Layer 5 of a small transformer language model trained on English Wikipedia (9 layers, counted from 0, width 64).
A neuron's activation on a vector x is GELU(weights . x + bias), where the dot is the dot product.
The model reads these tokens: "ick" " A" " J" " W" "all" "ace" " |" " 1," "1" "40" " |" " 43" ".2"

The vector x that enters this layer's MLP at each token. A number n stands for n times 0.034.
0 "ick": -9 26 34 31 -49 -44 -4 -46 9 -1 1 38 -40 -12 -40 47 1 12 3 -23 36 18 -20 34 18 31 32 -40 -9 40 4 35 -2 -10 -23 -12 43 4 6 26 -8 -37 20 35 -23 7 37 30 -45 19 42 -5 10 -29 -23 -19 -45 19 21 -39 1 7 10 -19
1 " A": -27 9 33 -5 0 -21 14 -6 28 5 7 37 -44 -18 -4 47 12 -17 14 -3 36 38 2 22 18 45 -25 8 -10 39 -5 1 11 0 -20 -10 72 -18 9 -1 -24 -20 -53 -26 -27 20 15 -5 -58 49 5 33 -19 -9 -23 36 -42 19 45 -12 -18 -19 -11 16
2 " J": -24 -35 31 39 -14 -22 38 13 35 7 -38 -10 -13 12 -13 -27 32 25 -27 -4 20 -37 -31 25 -23 28 -4 -6 4 25 5 13 34 4 -18 5 79 -51 48 -2 -11 21 -58 18 2 -11 14 11 -47 66 25 -22 11 10 -35 -8 -45 -4 27 -15 -5 6 30 31
3 " W": -30 -3 28 -3 -19 -2 22 21 37 -17 -12 -3 -15 23 13 12 53 -5 -30 -36 4 16 -28 41 -29 46 28 0 -18 33 2 7 47 16 -11 7 89 -9 47 -17 -1 -28 -25 -1 -72 23 13 14 -14 26 28 -44 6 -44 -8 32 -46 8 12 -44 -16 -14 4 0
4 "all": -19 22 16 35 -42 10 19 27 26 -21 -40 3 11 11 -30 35 27 -6 2 -23 17 30 -39 -1 1 24 30 7 -30 69 -9 19 -10 -2 -15 -36 91 -1 54 22 -11 -16 -5 10 -56 -36 12 -22 -19 23 17 7 13 2 -40 40 -44 -6 7 -24 -18 13 11 -26
5 "ace": 3 46 7 24 -37 -16 7 -12 21 7 -10 29 -57 -12 -41 52 28 -25 27 -35 11 8 -10 33 26 37 1 6 -29 60 -29 16 -21 17 -16 -13 80 23 5 12 -3 -26 -22 31 -31 -23 24 9 -16 22 9 31 18 -30 -24 34 -42 -6 5 -51 -19 5 -3 -12
6 " |": 3 7 32 15 -43 -10 14 8 25 19 8 23 10 -72 8 5 0 -6 -12 15 17 3 4 22 14 14 9 0 -16 -6 -4 18 31 -3 -4 -5 1 -5 23 15 -8 -26 14 -8 -9 -10 17 12 -16 -2 2 -1 -8 14 58 8 -18 17 3 -27 8 -1 -21 3
7 " 1,": 2 -12 68 7 2 15 33 -10 2 -38 -39 24 11 -22 -33 -17 25 10 -39 -1 28 -7 -5 43 -17 -7 2 -16 18 21 12 16 -36 -24 11 -23 16 13 39 6 -3 -20 22 7 -9 8 14 12 -45 1 6 -28 61 18 51 31 -58 -7 -38 -36 11 14 40 -3
8 "1": -23 -17 56 33 6 39 4 -23 39 -22 -3 14 -63 17 -46 9 27 -10 0 1 -24 -17 2 7 -43 -20 0 4 0 30 23 17 -22 -30 -14 -15 15 10 23 1 15 -22 -4 -30 -22 57 52 25 -41 -5 -9 -25 60 -26 44 65 -61 13 -39 -23 1 27 41 -6
9 "40": 4 -12 20 5 -10 15 4 1 32 -27 -27 44 -58 -28 -25 15 -2 5 17 -7 37 -22 -23 21 -60 4 -31 19 31 17 8 50 -24 -40 -3 -38 14 11 26 34 12 -16 0 27 4 53 4 3 -31 27 22 -3 8 2 52 77 -12 -15 -14 18 -18 -12 13 -44
10 " |": 27 -5 24 39 -40 17 10 51 19 -12 4 24 -49 -47 -1 13 9 18 -26 25 13 -23 -6 0 -46 13 -27 18 34 12 -4 31 -6 8 12 2 19 -11 26 -3 24 -59 3 -16 13 -24 11 -1 -9 35 -17 -9 35 10 46 30 -19 -4 -19 -14 -40 16 0 -6
11 " 43": 2 -29 40 29 4 0 14 20 19 -36 -12 47 -44 14 -40 51 6 -7 -20 -19 26 -12 -18 45 -45 -1 -27 5 55 29 0 48 -43 -31 0 -17 16 -13 23 12 13 -17 -33 -34 -4 56 -10 8 -27 26 15 -11 32 9 72 61 -36 -16 -37 -22 -36 6 4 -12
12 ".2": 15 -37 34 33 -1 -11 15 14 34 -26 -27 42 -94 7 -32 37 10 -9 -13 -1 6 -28 -2 41 -26 -17 -6 -3 56 10 -7 34 -68 -10 3 -8 24 19 17 -20 14 -24 15 0 -6 27 -16 12 -39 58 9 -13 44 5 41 61 -45 -29 0 40 -46 26 5 -58

Each question shows the input weights of one neuron of the MLP. A number n stands for n times 0.022.

n234 (bias -0.335): 15 -19 2 4 -18 -9 -1 -26 0 -8 -2 20 0 43 4 -32 3 25 2 5 -10 35 -22 -2 10 2 0 -12 -13 3 -12 -5 -10 -40 26 -6 -37 14 -17 -11 12 1 27 10 0 -5 -15 -4 -21 22 -13 -4 20 10 -2 -7 -15 7 -23 2 -7 19 12 -20
On which token does it fire most, and how strongly? 7 " 1,", at about 3.8

n195 (bias -0.105): -21 8 -9 3 -12 -5 4 -6 -1 -9 17 -18 20 11 2 5 -12 -7 -5 3 -14 10 -1 -1 8 -8 -22 -2 -18 1 23 21 -18 20 36 -6 -6 2 8 9 -23 34 -10 -11 -2 -37 14 22 29 30 8 -18 -14 -14 -5 16 -1 31 -10 7 -4 4 -15 12
It fires most on token 4 "all"

n74 (bias 0.021): -17 4 6 19 -10 26 -38 -4 -5 2 -10 -4 -10 19 -11 -2 21 -4 11 -13 20 -4 3 -16 -10 2 -14 12 18 6 18 -8 0 7 0 29 16 0 -11 -11 -5 1 -7 -2 0 -5 -10 -2 -9 -17 8 11 0 1 0 -4 -25 -8 12 13 22 -5 5 -10
On which token does it fire most, and how strongly? 8 "1", at about 2.6

n60 (bias -0.140): 8 9 11 19 1 -2 6 8 6 11 12 -2 21 3 24 -5 -17 -7 -9 6 2 -5 -6 -9 17 9 33 -21 -38 -48 -12 25 25 -7 13 -15 -7 13 1 3 -27 4 -3 6 9 18 4 3 13 23 -3 -5 -11 14 36 -5 9 7 0 20 -3 4 -53 1
On which token does it fire most, and how strongly? 6 " |", at about 4.9

n41 (bias -0.353): 3 -1 31 0 0 6 -30 13 9 -2 -6 30 -20 13 -16 0 -13 -5 14 11 3 2 12 -31 -10 -4 -25 -2 -15 2 3 -24 -4 7 13 -14 -13 -6 18 -25 -27 -10 16 17 2 5 2 6 4 -18 -10 11 10 26 -4 -19 -8 13 -17 38 -8 -24 4 17
It fires most on token 8 "1"

n58 (bias -0.255): 13 14 23 11 -5 -10 2 -20 -18 -17 -1 -5 8 12 -1 9 -9 13 11 -23 -2 -23 3 -39 -1 24 -30 6 10 -23 -15 4 -4 -23 -9 20 -17 18 26 -8 5 -13 14 -12 15 14 -32 -12 -6 19 2 20 13 -7 -7 -31 -14 4 11 19 -13 7 -16 20
Its two highest activations, in order, are on tokens 12 ".2", 10 " |"

n247 (bias -0.298): 5 -5 7 -25 23 1 10 23 -17 -9 5 6 -33 -5 -33 -10 -26 -6 4 -21 -20 -1 -6 -8 -8 -1 -17 10 1 3 21 -53 4 -1 7 3 -19 -25 -5 -13 -1 2 -6 -7 4 13 18 -13 9 13 13 10 4 16 -4 3 22 4 -3 -9 16 -3 8 -2
It fires most on token 8 "1"

n147 (bias -0.245): 1 14 -15 -9 -6 -5 8 -7 -4 3 18 -24 22 10 14 9 -3 -2 -6 -14 9 -5 -12 26 21 34 26 -12 1 15 -21 3 1 1 -7 6 11 8 -2 3 -13 3 13 8 -13 -3 -2 8 -5 -24 -7 2 -8 3 2 -12 11 -9 9 10 -11 7 24 12
Its two highest activations, in order, are on tokens 0 "ick", 3 " W"

n43 (bias -0.459): -18 -2 -6 -12 -12 -6 11 19 -2 -21 15 -16 1 3 -8 -27 -29 -7 -16 10 -17 5 -21 5 -25 -12 -21 -10 -2 6 -30 -3 0 -34 -13 2 -3 27 2 7 17 7 -7 5 26 19 -4 3 8 5 0 19 20 -12 8 -26 -15 -8 20 30 11 7 4 -3
It fires most on token 9 "40"

n61 (bias -0.037): -9 9 12 2 -11 -4 26 -9 -9 1 -9 -42 19 7 7 -18 20 1 -5 22 -17 -19 9 1 20 -2 29 1 -10 7 7 -33 5 -2 2 20 -1 6 -34 5 -16 6 29 -11 -4 1 -10 15 -15 4 8 -21 27 12 4 7 9 -14 -2 0 11 -9 -2 7
It fires most on token 7 " 1,"

n98 (bias -0.181): -4 13 5 -17 26 -29 3 -10 -1 -8 48 11 -3 34 7 -5 -16 -13 12 1 8 33 10 13 29 -9 -10 9 -9 13 30 -19 19 30 -7 -10 -15 -11 -30 14 -1 0 3 21 -14 4 5 4 -7 18 -5 -10 7 24 12 18 10 -11 25 -3 -10 9 -5 12
It fires most on token 1 " A"

n23 (bias -0.107): -14 1 0 2 9 -2 0 8 10 -1 6 1 13 27 -2 13 7 -1 21 -4 26 2 2 9 -7 -24 13 -21 -23 10 7 -18 3 2 -15 -5 -13 -12 -9 -30 11 -17 3 6 -2 -3 -1 4 -4 2 -4 -10 -3 -6 14 -4 -13 -8 2 -10 9 -19 -14 -11
Its three highest activations, in order, are on tokens 3 " W", 0 "ick", 8 "1"

n114 (bias -0.077): 1 19 -1 -20 -14 9 22 11 -7 -13 0 -15 -22 -28 -1 -2 -14 15 -8 -2 -9 11 29 12 27 -20 6 -39 -20 -7 -12 -22 10 -7 1 3 18 0 -1 1 11 7 -10 -9 -15 1 7 -7 -9 -37 -24 -19 -13 11 -4 -20 -13 -12 -12 8 33 -7 7 -17
It fires most on token 6 " |"